Layer 5 of a small transformer language model trained on English Wikipedia (8 layers, counted from 0, width 128).
A neuron adds its activation times its output weights to the MLP's output. To switch it off is to set its activation to zero at one token and run the rest of the model.

Output weights of the MLP neurons that the questions are about. A number n stands for n times 0.0012.
n57: -126 104 53 20 21 -14 -11 25 -33 70 -59 40 114 -4 -106 91 -121 -144 55 -40 16 80 151 27 -95 -53 -2 111 68 35 82 -34 -79 49 -40 -23 -122 11 -74 50 -28 78 -10 45 80 -22 -118 67 -95 90 -10 35 -124 -50 -35 38 31 -11 104 128 -9 21 -119 49 -51 -35 -23 35 8 128 -75 18 -122 20 -22 -55 -43 -10 -52 -120 8 -80 102 -23 11 -29 -21 31 -54 0 70 6 -44 -120 87 65 -34 45 144 189 -12 67 -46 47 -114 -76 -133 0 4 -37 25 0 71 42 41 89 4 4 -38 -44 -14 -71 68 80 -87 47 -21 -109
n77: 48 12 -68 -52 70 10 -14 -2 -18 8 23 -31 -54 -14 -13 83 -25 -52 -3 -30 19 -32 -64 -284 54 24 26 -15 -22 -105 -10 -10 -20 -48 23 -6 45 -5 43 -59 27 108 26 19 8 156 86 -26 -66 -108 26 50 35 -33 15 32 -12 -34 72 8 76 -7 12 -8 3 -18 -62 -30 -2 -33 12 38 48 -43 -34 90 -85 -38 3 46 52 -40 48 90 -19 76 -29 -220 25 -23 -6 -111 45 67 48 -72 53 34 -19 0 23 100 7 94 -15 -2 78 -44 62 22 67 38 -61 43 5 -31 6 -7 -65 36 -21 0 9 -33 -99 29 3 58
n125: -93 55 -9 15 16 110 48 -27 227 -12 -23 -71 -151 0 -129 29 -50 -42 51 -12 -128 -18 26 94 -21 -93 -92 49 -69 -47 21 45 -88 56 -21 56 -133 53 -5 8 -80 -86 -43 8 0 -88 -188 62 46 47 80 53 -67 -2 -128 78 38 -45 -30 31 -81 64 82 109 22 -55 55 0 -14 -79 -98 -37 152 62 -26 35 6 -40 42 -8 -43 29 33 -21 17 155 105 0 13 50 -39 92 35 -120 -44 71 -40 -34 27 33 48 25 159 -96 43 -81 -72 -2 -57 -110 20 -8 -32 -4 151 79 20 -27 120 53 -54 -49 39 120 -47 14 -79 29
n149: -10 -6 84 37 -123 99 -52 -4 -233 35 -2 49 19 -45 102 42 -60 -86 99 -13 55 25 4 23 -65 55 -40 -110 28 -49 4 -101 108 -31 107 54 -19 -22 13 -49 -26 -22 57 -93 14 -86 -12 -50 -54 -40 -31 -36 -8 26 -17 132 20 53 -8 -6 31 -100 -87 -24 -28 125 34 70 5 -2 97 139 8 154 -55 -43 60 84 168 -52 -149 -29 0 17 -133 -82 -13 12 -17 -2 7 -34 -8 23 23 -31 129 -2 49 23 15 -74 -37 -31 -2 -59 71 147 0 -16 33 54 15 -104 56 -15 16 53 114 -122 -15 8 -8 -39 38 16 -39 16
n150: 29 -117 -79 9 5 -153 -29 4 -86 -102 -9 103 58 -29 84 -21 110 -27 33 12 -33 133 21 12 8 129 54 92 12 36 -92 -125 107 -147 60 -109 37 -24 -15 58 35 -43 -17 -52 -58 -60 -100 31 60 75 -103 -86 90 -11 83 -10 24 80 33 15 0 90 27 36 44 -46 -65 67 -26 -80 13 -119 -79 10 223 -48 24 65 23 -28 -21 164 7 115 -16 4 74 100 201 23 76 -78 63 25 6 -12 -110 76 -99 -37 28 24 13 -12 -81 -44 30 28 25 -11 -50 12 -77 27 -13 -28 -2 -26 -134 6 -169 -55 16 -26 -178 18 22 -71
n153: 64 -74 -39 -10 -38 -31 -41 140 21 -34 -21 -62 6 -58 -43 26 9 -32 -17 56 95 -35 117 8 -28 -13 60 -15 77 16 -6 34 -63 -15 -90 -28 5 -86 -96 -96 -29 17 -95 77 24 -47 -112 25 -133 -35 2 2 67 43 -48 105 -19 64 56 -55 79 115 38 -23 -45 69 109 64 30 21 -21 -69 13 27 29 -40 -54 29 -27 0 -7 13 34 88 -177 -160 80 -44 95 32 -14 65 -16 -71 62 48 98 -19 32 -38 9 -79 -33 -19 150 -99 -81 -46 68 31 -180 35 18 -51 58 104 9 -34 37 41 -20 83 100 -15 -12 16 3 22
n204: 40 -53 -16 -91 14 17 -27 -76 -101 -32 58 112 64 25 -140 -62 -15 -96 14 -62 51 11 43 71 112 -90 38 -5 -30 54 5 -53 -23 -55 -129 73 -8 0 -62 -12 2 0 7 -59 26 -30 -55 97 -60 -21 59 -41 -31 -91 88 -11 -46 66 88 46 50 112 -76 88 -81 49 70 19 5 23 57 99 -83 -81 0 37 45 32 -7 17 48 -97 65 84 67 2 -53 -14 -30 -68 16 -12 -64 63 -86 101 54 -57 7 82 -24 9 -42 35 -12 51 -70 -40 97 38 39 -26 36 -36 -59 19 54 67 25 -49 75 -92 -78 21 -32 58 -64 37
n253: -38 -6 27 66 -106 85 71 78 -94 8 -28 -26 8 -82 34 -65 -21 6 67 40 -70 52 27 52 -49 -58 9 -155 -112 -92 60 98 28 34 10 74 -10 120 85 -6 106 -113 -66 -29 119 -62 -32 -38 60 -162 98 18 -54 0 -4 -33 53 25 48 36 35 -36 26 17 -90 -51 -27 61 15 -23 51 67 4 -70 90 30 103 42 66 10 58 -65 -100 -47 46 -53 72 -12 -50 -6 19 -6 17 25 -103 -148 -127 125 -74 75 -56 -80 84 -82 -8 47 67 -36 -22 0 13 33 -102 -4 2 -76 47 -26 -8 74 74 -54 -188 -84 31 62 -6 109
n260: -4 76 -97 -49 25 65 -54 -41 157 -64 37 -41 -7 3 -16 58 -15 76 -5 51 18 -30 -72 -102 22 7 0 66 56 3 57 93 -2 -95 19 -33 -27 -77 8 -62 -101 -107 27 -77 -50 80 57 72 -40 53 60 -13 -5 115 -5 16 76 8 -84 -43 20 -20 -17 -51 12 -44 8 24 66 61 40 45 89 -32 55 111 96 13 -58 -9 -41 -8 -82 4 -37 5 -40 -36 -80 74 -49 -36 -23 20 3 98 -28 -93 -118 35 9 45 34 60 43 44 -19 -43 -72 46 -40 -57 122 -42 -51 79 -55 61 -57 -90 69 4 -160 -31 73 -29 -33 -18
n329: 49 -44 -2 -37 -66 -25 -40 21 -8 -20 -11 63 126 -74 -5 63 22 -29 -39 -76 -20 -120 131 23 -50 0 11 19 -36 54 -36 -32 -131 72 21 38 74 19 143 3 -54 -86 120 -115 -9 -17 55 -48 62 33 39 44 3 -89 41 38 -53 71 -59 66 -60 -53 -57 -6 58 69 -81 43 41 23 -46 20 84 -79 22 57 -45 77 -79 36 109 40 -31 -21 13 46 68 -70 15 33 -55 -85 38 79 35 21 -45 -47 -38 19 76 -52 -30 53 -3 -20 70 -3 -48 -99 28 -55 -37 -2 -73 -10 75 -35 -39 112 -62 127 -34 5 27 19 6 -27
n354: 47 -83 42 20 -54 -45 -48 -54 57 21 -10 18 29 67 -31 110 -36 -95 13 28 56 -76 -59 9 -6 -37 27 68 -46 -61 -91 -23 -24 29 32 46 9 33 71 16 51 34 -125 20 3 14 -8 59 4 56 -12 44 82 -52 21 -44 -43 -12 -138 -43 81 43 -19 3 63 103 -86 44 -28 -12 43 47 -45 -6 111 113 33 43 -74 21 80 -115 -60 -5 -8 50 -20 -30 31 19 17 0 -78 90 -31 59 -60 36 -44 64 -84 -30 -72 25 8 -55 74 -67 -39 -86 -63 22 -8 68 -39 32 -66 -69 -3 -13 69 30 -50 -68 -8 28 0 -9
n382: -81 45 -3 -23 -100 -7 46 -33 -369 77 39 0 26 -72 118 13 9 -169 84 -14 50 -62 -14 8 -36 20 48 -93 30 25 -68 -70 148 33 75 -33 -4 34 -55 133 -2 37 -18 -2 72 7 47 -4 -70 12 42 -36 -98 31 40 17 -73 -65 -29 -52 -3 60 -8 -36 -58 72 10 22 9 44 117 -27 -20 89 0 -99 95 -3 96 -2 -154 -34 71 -101 6 -52 -33 -31 64 -46 -19 30 119 43 9 31 22 32 71 -100 -64 127 77 -20 31 -18 97 -82 32 -13 61 31 -86 -45 11 38 -82 89 -19 -32 -86 15 19 24 2 72 -15 -17
n410: 73 135 -35 -8 12 -76 22 -7 107 -94 83 -123 83 35 111 -58 -41 -104 -15 50 45 -21 35 -23 48 88 -23 -45 64 -75 -43 36 76 -132 43 84 28 -67 35 -54 -46 31 -21 -120 140 -5 22 -85 -18 -74 7 31 112 49 -105 2 18 -32 -46 -117 18 -41 29 -82 -26 -16 91 28 10 -51 55 -9 16 -45 -31 -30 107 44 41 25 -48 100 2 -72 -9 94 -64 -53 -29 5 60 38 100 -3 16 -73 27 -56 -40 -5 -12 86 5 18 -92 89 -52 34 13 43 -86 0 10 44 -5 -25 -15 -7 -25 -45 52 -18 -67 -47 15 -68 48 137
n415: -75 -19 61 48 27 -20 135 30 -488 27 106 28 -41 62 58 90 -18 -104 26 35 2 -31 -92 136 -25 78 47 -6 -24 14 3 85 -1 2 78 -17 15 -8 118 8 -9 -3 11 32 -25 -23 -125 -68 73 31 -21 -14 -5 38 23 43 74 -45 31 9 -200 -36 0 -60 73 61 -26 -9 -34 -42 -54 -15 14 100 -3 10 -100 35 9 -12 20 22 2 -33 -8 -63 -16 26 86 -14 -44 -12 33 -41 -8 55 41 27 41 -3 -112 -52 -7 -3 -34 -26 44 -25 -10 -20 28 -1 9 24 -18 9 -34 41 -1 8 27 -2 103 -26 -42 -50 -4 -48
n473: -48 105 -55 2 13 49 -4 -14 57 39 -146 -15 -83 -30 11 -10 33 -31 62 44 -88 -7 -43 27 -15 28 46 -27 -29 -25 -51 92 -80 -19 24 24 20 31 -4 14 -10 -89 -31 -46 29 -3 -17 -43 62 54 2 3 -66 -50 -44 27 -23 -28 83 -41 -74 52 20 -65 37 -95 -78 -25 -21 149 -73 -52 -45 -38 -20 102 -114 63 51 -113 98 -83 79 137 30 -10 61 -10 -79 2 -32 -33 83 45 -26 -52 29 74 56 32 47 10 49 6 -78 35 98 71 -28 49 15 -3 -96 -26 -24 8 -6 75 -22 13 -22 -32 138 -33 -104 5 67 -122
n498: -27 224 -125 -113 -32 -71 -50 -102 -97 27 -97 -107 11 4 -89 19 38 110 124 -108 -11 2 21 -72 -54 72 -47 35 29 4 20 66 -69 -24 54 -16 2 13 12 54 38 -90 8 -97 126 -2 133 48 31 -53 -53 11 35 5 108 -46 -12 -77 25 -72 53 -28 -20 49 125 -129 28 28 28 105 -58 -30 59 29 -127 -71 -22 20 29 -4 157 -25 219 114 47 109 -80 -4 63 56 -30 -90 197 82 40 -146 -61 12 20 11 35 2 42 -70 -65 23 -116 -45 10 115 72 -80 17 -71 9 -71 49 63 -2 -11 31 -40 34 -72 16 -32 -88 -149

Each question names a token from some text and the token that comes next. It shows the activations a of the neurons there, in the order above. A number n stands for n times 0.005.

Then comes g, the gradient of the next token's log-probability with respect to the MLP's output, scaled to length 1. A neuron's effect is roughly proportional to its activation times (output weights . g). A number n stands for n times 0.00071.

" present", then "ation"
a: -32 -33 -19 -30 -31 241 -8 -1 139 -34 -33 -19 111 -31 -31 -1
g: 32 126 -170 117 116 128 -3 128 141 -114 -71 68 19 22 60 -262 -194 112 168 157 -21 70 39 -52 -39 108 146 -274 -216 59 -96 17 140 38 57 30 -93 -135 160 -23 -6 -26 19 77 -86 67 223 -15 48 -152 44 95 5 -10 29 -30 -241 -128 -190 -148 -23 36 77 -166 -50 5 49 170 -6 29 -18 -82 -74 164 240 -42 17 -202 -236 -177 -50 127 65 -140 98 143 86 38 -97 -1 -55 8 152 -3 -23 67 169 118 -64 -288 -8 117 111 -85 69 89 -49 292 -235 207 -129 53 247 -132 -101 -253 -80 -45 -254 -154 201 -124 -19 -94 157 -9 -51 147
Which two neurons, each switched off alone, lower its probability most, in order? n410, n260

" ab", then "bre"
a: -33 -30 73 -11 -17 -29 71 -19 -7 -33 -16 -19 -34 -31 -24 -5
g: -68 40 -28 -238 -228 -209 -51 98 -131 -79 -117 -144 104 -101 -211 160 87 120 -28 -3 -105 -111 75 -22 23 -44 -120 -34 -35 -130 128 -24 85 -108 -18 -140 221 292 -129 -1 26 12 17 -67 -44 -37 -56 -113 -59 -72 -130 -152 217 35 85 -22 -50 186 -81 -62 62 -82 -119 -46 54 182 175 108 70 -35 86 -142 -99 -22 130 -16 216 -67 -9 409 -33 -32 -3 94 119 86 -21 112 -90 10 -52 -113 210 -3 41 -280 -141 -184 -152 140 -156 -48 -31 115 -254 141 246 -63 103 -104 -10 111 -60 39 184 203 359 -9 21 181 -136 129 79 10 40 -18 40 -78
Which neuron, switched off, raises the next token's probability most? n125

" later", then " moved"
a: -25 -17 -1 -20 87 114 -25 386 -34 -4 -31 -2 -32 85 -30 -9
g: 236 -36 -95 93 60 -144 48 -15 111 -166 -27 223 -52 87 309 -124 -104 -141 122 -37 67 -122 -14 65 191 -237 81 -17 -2 125 111 -53 160 83 -69 -309 -9 -56 10 268 -37 -75 -92 216 -83 49 -147 -144 90 -160 274 -49 -102 -170 -269 -146 -55 -107 -8 -27 -71 98 75 -84 -16 69 58 187 -205 -62 312 -158 -100 61 38 56 57 116 -12 147 153 -96 -272 -7 -236 61 -115 -23 -41 -13 -84 72 97 182 -72 37 -6 126 -55 21 286 -52 167 21 82 -160 -41 -1 45 -34 -31 68 -10 124 91 -76 -22 -150 -121 23 201 -195 -16 -39 -130 95 -15 15
Which two neurons, each switched off alone, lower its probability most, in order? n253, n150

"Al", then "go"
a: 3 -34 -13 -29 -30 -28 121 -9 -30 -34 289 114 -10 -26 -25 -1
g: -116 141 -27 -6 -185 190 -3 -97 -72 323 -140 55 -131 -71 138 124 156 84 -92 -139 -50 88 87 -57 -110 -82 93 148 -218 157 115 22 87 27 169 -243 56 -39 238 -30 5 -117 9 -23 -283 37 -4 -89 26 66 26 -18 57 -190 80 186 88 43 -107 -109 -53 40 40 -216 66 -216 61 135 -120 125 288 -143 81 184 -160 -109 92 -1 70 -58 -136 -47 -96 1 -105 -84 98 -130 -296 145 -83 140 -68 -158 -212 -39 -66 152 96 17 -20 -26 -167 107 -205 96 -87 -193 74 -5 -82 176 -67 314 45 54 218 22 77 47 -48 -41 -55 6 105 -71 12 204
Switching off which neuron hurts the next token most? n382

"al", then "ua"
a: 110 -31 -32 -26 -28 7 -32 -10 6 -26 -33 -33 -33 19 152 -4
g: 63 -43 -105 61 9 -38 -9 150 -36 78 16 167 11 -209 101 -109 19 -127 -139 -72 -8 176 -26 -15 54 -43 -227 -158 245 -115 -83 -78 237 16 -79 123 36 304 -152 143 263 67 -265 -74 -146 65 54 -91 23 -36 -9 267 -321 -68 -32 79 48 121 -27 161 -87 225 -141 58 -158 102 -126 -61 -31 73 -14 64 94 -57 17 130 -85 123 -179 60 129 58 91 32 -182 -191 -91 79 195 -99 7 -193 99 -86 -122 89 95 17 -4 126 38 -46 -68 -34 96 -189 5 -63 254 -114 149 -50 -134 -108 -318 -26 53 142 229 -10 19 8 -106 229 -56 -123 -114 63
Which two neurons, each switched off alone, lower its probability most, in order? n57, n410

" player", then " and"
a: -1 -27 0 -19 -32 -33 -30 -27 -16 -7 15 0 -11 -34 -34 -5
g: 85 -198 133 -224 -245 -12 -20 235 -49 -101 -38 49 31 33 80 -111 -189 100 142 -57 83 -70 -72 99 -48 -121 -113 -44 -182 17 -135 180 36 173 -215 69 32 71 17 -195 -275 -89 115 99 93 -165 -58 65 -118 3 -51 -67 127 27 239 -17 1 27 69 -93 -22 -122 -190 -62 -29 -3 129 87 -53 175 -13 -86 75 61 144 107 4 53 -114 -45 187 -65 -250 -51 -52 -45 307 95 -58 389 -54 -138 83 127 -152 -131 49 -74 -80 159 37 -112 -74 -40 193 104 163 4 -83 109 33 96 -255 192 15 -64 169 -172 -102 -159 -20 102 118 104 232 -73 -120 101
Which neuron, switched off, raises the next token's probability most? n253

" and", then " are"
a: 477 116 133 63 -34 -34 -13 -6 20 -11 -21 243 -10 30 -30 -21
g: -71 35 135 -154 38 92 -18 -133 -215 243 60 148 -44 -125 -62 61 124 -233 -55 61 -33 82 96 186 179 140 -126 -270 86 54 87 -52 -155 -153 -183 154 -100 22 4 122 77 126 -204 80 220 -183 -216 8 -10 -2 113 73 -109 -83 -58 200 76 -100 -50 147 -45 -18 165 109 131 -89 45 20 25 107 -93 102 -27 15 -107 -115 22 129 -1 -53 -50 36 100 -142 63 34 140 116 -56 -20 -155 -187 -94 -183 57 -216 -194 62 63 195 -247 -44 -78 30 212 -72 67 -104 129 -258 -21 -50 211 -299 224 107 60 36 230 69 -108 -58 -21 -142 -50 -23 -26 200
Switching off which neuron hurts the next token most? n57

" Hen", then "ness"
a: -33 160 -34 -34 -3 -34 120 8 73 71 32 -28 -12 -25 -31 -23
g: 45 -20 109 -298 53 -73 147 -53 -1 -28 -86 -229 50 -10 35 -31 -123 106 -27 -96 94 -44 -9 142 102 -152 116 167 107 52 153 135 69 151 -36 65 -129 -213 -132 50 -174 112 158 65 157 81 96 153 -19 -8 9 -171 -177 135 16 -72 148 3 107 182 -61 -117 -12 190 -70 246 61 80 223 -150 -56 -58 -161 -125 -140 -8 -53 60 85 215 39 -167 -56 -120 72 232 -96 109 -16 -110 -63 -29 130 -52 84 1 -29 -66 -93 119 178 -28 -75 2 -222 177 -178 42 59 225 72 -321 2 76 -97 -78 49 -79 -175 -285 -39 -121 60 119 73 -392 24 -67
Switching off which neuron hurts the next token most? n204

" |", then " 24"
a: -34 -23 -25 -14 -22 -27 -21 -7 -33 -28 140 -5 -23 -13 -23 168
g: 350 -3 31 61 -4 0 21 -218 -11 -259 169 -169 -22 -1 34 -22 160 136 99 50 127 -73 -136 -89 55 -64 -144 123 -44 -141 -96 14 208 147 189 198 -48 -140 -146 -126 58 5 -366 75 -123 56 4 191 72 -18 22 -32 -19 176 -26 -26 -178 69 -194 52 -135 7 50 -78 -3 108 -129 134 48 5 -76 -16 210 10 190 250 19 142 -52 -242 -133 -79 85 177 -123 -191 51 -76 -57 37 -105 -191 87 -158 -182 98 64 -232 -107 -134 -134 -51 -59 -4 -33 -98 -8 140 130 88 -115 203 -64 269 8 79 -68 28 68 82 18 4 210 -140 -74 97 183 -48
Which neuron, switched off, raises the next token's probability most? n498

".", then " Dec"
a: -22 287 -30 -22 -8 -5 -18 -2 -25 -18 -17 -2 127 -3 -3 -28
g: 143 23 -120 -96 32 10 -44 -109 62 61 108 -33 186 30 66 -93 10 203 94 57 -36 90 101 -183 -183 163 151 206 -95 -177 -76 -59 46 120 -63 24 232 -23 -37 22 101 -254 -88 -108 87 117 -24 145 61 7 114 206 -51 19 147 103 -49 82 -47 160 110 -127 213 27 -85 136 -28 -70 178 -236 -2 -131 5 103 91 89 -238 -94 -24 -72 -224 119 266 141 221 25 -71 -72 -68 186 -33 -172 -17 -160 -52 -39 152 -80 -196 51 -51 89 15 -73 -262 -162 185 186 -21 186 -78 74 -123 -223 -275 -114 -86 -36 -40 172 -138 -157 -96 -204 -68 46 7 -118
Switching off which neuron hurts the next token most? n77

" their", then " enc"
a: 141 -34 -31 -17 176 22 25 -27 63 -34 -34 299 -24 281 76 -25
g: -115 -164 -12 38 -108 233 -30 -7 -47 107 223 71 78 86 -23 133 85 -96 -157 -46 58 88 51 9 -113 83 256 56 -4 -82 -9 -132 41 -17 -102 115 21 -115 -119 34 -39 -141 -80 -123 -32 -22 -36 110 -141 -24 -100 -41 123 147 -158 172 -217 33 83 -63 -78 36 93 98 32 -5 178 177 -57 35 17 -306 22 -202 -281 -163 -82 100 105 76 194 149 -14 -43 16 -113 -50 60 182 -37 -194 14 34 83 -74 -99 252 195 146 350 -125 194 -129 -76 -13 65 233 -19 -173 183 -86 -230 -85 -39 -140 -56 -185 -146 -32 133 -229 91 20 180 116 -52 -179 116
Switching off which neuron hurts the next token most? n382

" system", then ","
a: 0 -19 0 108 -6 -32 -31 -33 -31 -22 7 -21 128 -27 28 -19
g: -171 -107 268 -207 -99 -183 -187 -268 197 16 103 263 -256 114 153 74 -40 -86 199 152 191 178 -145 43 -226 161 -94 135 39 -124 100 90 186 244 160 -10 -10 20 251 -101 -214 62 10 -171 -160 -29 -166 -73 -56 38 -79 -98 177 8 64 -178 54 -166 104 286 -81 -277 -189 50 -9 95 -130 -86 -53 -123 71 42 -7 37 132 115 -100 -108 -76 -54 56 -25 67 54 -45 -257 -101 81 73 47 145 -15 -136 60 5 125 9 55 49 1 -127 -168 -38 -13 -8 67 0 180 41 70 25 60 -61 -9 55 -13 51 134 76 35 -124 -145 86 68 -109 -27 37 -84
Which neuron, switched off, raises the next token's probability most? n410

" Tu", then " Ad"
a: -10 60 -33 -10 0 -34 -28 -5 7 129 216 -16 -34 -15 -17 0
g: -40 -9 38 -32 -42 52 -76 100 -336 -44 192 -57 -92 59 -375 162 203 -134 -42 55 175 25 88 163 184 -55 70 46 55 28 -202 122 72 -19 -331 -99 80 147 20 130 -10 58 65 -154 85 150 35 -35 -8 33 -165 -133 -31 -183 -13 153 -44 -9 117 -180 59 -30 -138 21 -53 -77 -30 169 -95 -161 -103 225 -165 -77 -71 -83 -95 82 -8 57 128 -21 -1 -63 135 155 -53 -37 53 -6 33 -108 121 204 145 -179 176 -117 93 340 -33 158 -13 127 93 25 -76 -33 -72 158 53 151 -418 -149 -56 -22 -55 -113 109 -22 -30 -8 171 -26 -192 -41 -36 -87
Switching off which neuron hurts the next token most? n77

" |", then " David"
a: 5 -21 -1 -30 -17 -31 235 -18 -33 -21 233 -16 -19 -32 -34 161
g: 9 50 274 170 -49 -186 -168 311 -37 88 90 30 -210 144 109 -28 16 13 137 107 -30 39 -86 40 -240 92 -82 -97 -126 -95 65 94 38 180 -45 169 -174 160 54 -139 -76 50 -83 -66 -160 -14 -65 -153 -100 149 112 63 -103 -29 10 191 -282 -45 107 -31 -65 158 18 -3 -204 113 -206 -137 192 158 -47 -23 69 -281 35 42 -145 -25 24 -96 40 -111 3 162 -152 -88 -60 -34 -148 49 75 -41 201 205 -113 -307 -7 -57 -122 19 67 -114 47 98 -40 -206 -69 37 85 39 98 -204 -28 177 120 35 -9 40 -80 -27 104 64 -25 105 51 366 162 -147
Which neuron, switched off, raises the next token's probability most? n204

" the", then " north"
a: -1 80 3 -34 -33 33 246 -33 22 -9 -16 192 -14 47 8 193
g: 94 13 -260 -72 118 43 8 -293 24 -69 29 -47 28 -140 -93 59 -39 -181 51 -6 -108 89 -84 -39 107 84 10 -16 270 39 17 -178 48 -155 34 92 85 -259 -62 53 -67 60 -189 228 -29 -116 -191 30 72 118 -185 40 -73 -45 -21 14 101 -7 116 -13 -25 111 -185 1 55 60 -48 51 -245 78 -48 -15 97 171 -193 130 20 116 120 114 106 -109 64 83 -294 -48 -206 59 318 147 -176 -70 -62 199 -178 -46 354 41 -17 -17 59 3 143 -85 224 -62 187 67 -82 -145 -208 186 73 58 -234 175 -57 -191 -20 120 -134 -16 37 72 60 125 4 -5
Switching off which neuron hurts the next token most? n382

" Mu", then "ño"
a: -33 263 -7 -15 0 -16 -33 -27 -2 113 67 45 -34 -30 -32 -5
g: 126 -1 86 24 -22 112 -88 203 -83 -120 166 66 -83 -58 -280 127 17 -33 -195 -123 67 26 133 101 -321 -115 -36 21 -80 186 180 128 40 -194 -96 7 75 -151 5 31 24 -95 -66 -318 12 175 -84 -169 -87 89 -64 22 69 -50 42 17 -6 118 -165 -25 22 -161 53 -60 126 -215 -56 309 -359 -181 -35 131 -81 108 63 0 28 96 -2 267 121 12 -60 96 5 22 67 -45 25 -98 113 138 0 29 57 208 -256 -33 91 -81 45 -81 44 -27 -25 -237 -201 -143 46 -125 201 107 150 183 -1 -167 240 27 34 47 -25 68 38 -166 -62 -21 105 194
Switching off which neuron hurts the next token most? n329

"Be", then "fore"
a: -8 99 -29 86 -29 -22 78 85 -31 -7 -31 306 -22 -18 -20 -28
g: -32 -67 103 -141 132 136 -16 60 -246 122 163 -14 43 -124 -109 -35 -62 -167 38 -136 89 -140 99 -202 -339 -67 -84 29 109 20 33 -75 -336 158 2 -12 65 -67 112 144 141 200 -60 -190 -21 289 -197 -159 -39 -33 -116 102 116 20 -37 -106 7 22 8 32 95 4 103 60 167 111 28 179 -44 -140 -42 353 -209 -59 -59 90 192 155 24 -39 -22 38 -15 -37 -151 12 178 29 -6 166 155 -198 97 -61 -101 57 78 -14 31 172 -46 17 55 151 245 -183 -57 2 -152 93 -5 -39 -138 -139 58 150 -96 104 138 -80 -236 -65 67 -158 -256 -50 -23 104
Switching off which neuron hurts the next token most? n382

"tle", then "rs"
a: -16 -34 -3 -27 -17 237 -1 -13 28 -31 -30 -1 -30 158 -15 -1
g: 59 2 -70 117 89 23 15 -104 226 -200 -137 -58 -93 -51 335 11 137 49 -64 151 -22 -84 207 -220 -29 167 87 112 174 -40 334 -66 -52 54 85 90 -197 -61 -57 101 -95 228 -183 -19 134 -87 -69 -72 6 -49 -98 -39 -185 -121 -202 150 191 53 24 -74 -27 -207 18 79 80 36 52 -85 40 -127 -94 -80 -14 295 99 -105 99 -34 70 104 49 -36 -61 -14 -120 206 82 -239 150 68 139 -75 71 -44 101 2 -191 -160 -100 147 91 78 -61 47 -100 -84 -66 -102 -367 -95 -151 -144 68 183 -115 181 -138 19 119 49 6 -113 -24 228 -75 -159 3 31
Switching off which neuron hurts the next token most? n153

"ers", then " to"
a: -1 -31 0 -34 -10 10 -11 -33 63 -18 -33 -3 -6 36 9 -23
g: -66 41 77 -99 -74 16 73 -46 -162 -99 -7 52 -93 26 -45 -91 -180 72 -129 2 140 211 122 4 132 -122 -64 -100 116 68 59 -20 -245 157 -305 14 186 10 92 29 -20 214 -71 147 -47 196 12 -89 -91 -96 -195 -29 -1 -6 -29 142 212 -104 -342 6 -67 105 -129 15 44 -33 85 -92 -30 -18 2 -279 -117 13 -37 -295 261 -29 18 11 23 -20 -91 89 78 -47 -146 -188 31 27 104 99 -91 -59 87 170 140 -47 228 -205 169 7 -58 -21 203 -81 191 8 150 -7 97 2 -36 273 -107 -2 -64 -261 19 -144 -157 -85 227 98 237 157 -94 108
Which neuron, switched off, raises the next token's probability most? n260

"=", then "History"
a: 0 2 -25 0 -31 -27 -31 -23 -17 -5 54 50 -22 -33 -29 9
g: 225 -44 -246 89 -26 -22 -47 -203 -84 -13 -39 132 -36 109 56 -126 -42 148 -23 -2 93 155 -127 91 41 -47 221 -155 3 -53 105 4 -16 -109 -94 20 158 -128 6 126 101 -144 -83 62 2 -49 177 214 24 -228 -116 148 89 12 -220 -117 60 -50 -63 41 -6 -297 -5 -68 -120 -157 -78 192 -147 -69 51 99 -271 -14 -126 47 -17 133 -141 171 96 -63 -7 81 124 -153 37 -18 118 72 -99 -160 -191 128 -310 -55 -23 159 14 -46 187 -133 26 209 61 -134 3 137 109 86 -7 396 161 30 33 -171 -68 81 -261 -34 196 -6 211 26 7 -61 103 -31
Which neuron, switched off, raises the next token's probability most? n382

" the", then " U"
a: -10 84 -30 -17 -29 133 71 -33 -26 27 -32 252 -33 80 -24 187
g: 22 58 14 -21 159 -58 107 -168 21 90 142 -42 -37 92 174 243 -74 -213 -27 45 -85 99 116 -136 -67 75 -15 56 -222 -232 -231 -24 -345 148 44 -8 80 -31 -50 247 29 -28 89 -40 94 64 -19 -25 -62 -91 -91 -29 -40 -109 -46 93 -76 100 112 -7 94 95 -132 -210 -145 -253 102 65 108 31 68 213 15 92 -101 32 125 -37 4 -182 227 147 -91 -26 290 -92 -116 -218 27 -188 -203 139 -36 170 60 -118 -133 86 -112 65 209 80 10 79 24 -213 -294 32 -103 109 -41 240 105 -7 -3 89 167 9 -65 -156 179 80 -40 60 1 55 -87 -243
Switching off which neuron hurts the next token most? n498

" Rica", then "n"
a: -11 -34 -7 -31 0 -33 -31 -34 -31 48 -10 -1 -26 -26 -31 0
g: -120 74 -202 161 -193 -143 164 -69 38 32 -163 12 28 60 231 -253 -18 -54 99 -132 51 -78 69 21 -123 -143 87 -83 -6 29 -100 50 -187 180 58 -103 -59 165 50 -51 49 27 -169 9 -73 -65 175 100 158 -162 -59 34 -41 43 -15 116 -86 -95 1 -111 -141 101 -37 -106 18 44 324 -177 103 -14 78 -28 -291 -2 85 9 -25 291 218 20 -20 -17 4 18 130 27 -15 -168 -130 -207 123 224 198 205 74 -60 -103 1 68 30 238 -237 87 -195 -204 102 81 198 91 295 77 -30 -192 163 -38 -99 -42 -222 -121 -95 -39 85 -67 119 -11 -66 -17 70
Switching off which neuron hurts the next token most? n260

"\n\n", then "="
a: -12 -33 -29 -7 70 -27 -9 -33 -31 -27 -34 189 -33 304 -19 -23
g: -55 -139 1 1 171 153 5 53 -43 -138 147 3 112 -148 -110 65 34 151 -199 -11 260 -81 151 77 10 85 -143 -259 33 39 136 102 60 76 -15 -209 -13 -244 19 89 69 -33 42 108 -181 8 173 50 -168 2 -84 -63 67 145 97 -2 142 33 -52 -67 72 -158 44 -65 276 144 153 -34 87 64 -21 -87 241 153 -91 -140 -76 17 -281 -27 84 -46 -10 -115 -103 89 -196 74 46 -74 -36 -213 -27 -63 -24 133 -15 -161 5 270 141 53 -14 -54 -281 -55 9 262 -203 3 -74 80 106 -61 -22 -155 -102 -64 205 -246 287 -126 -3 -263 -44 55 28 136
Switching off which neuron hurts the next token most? n415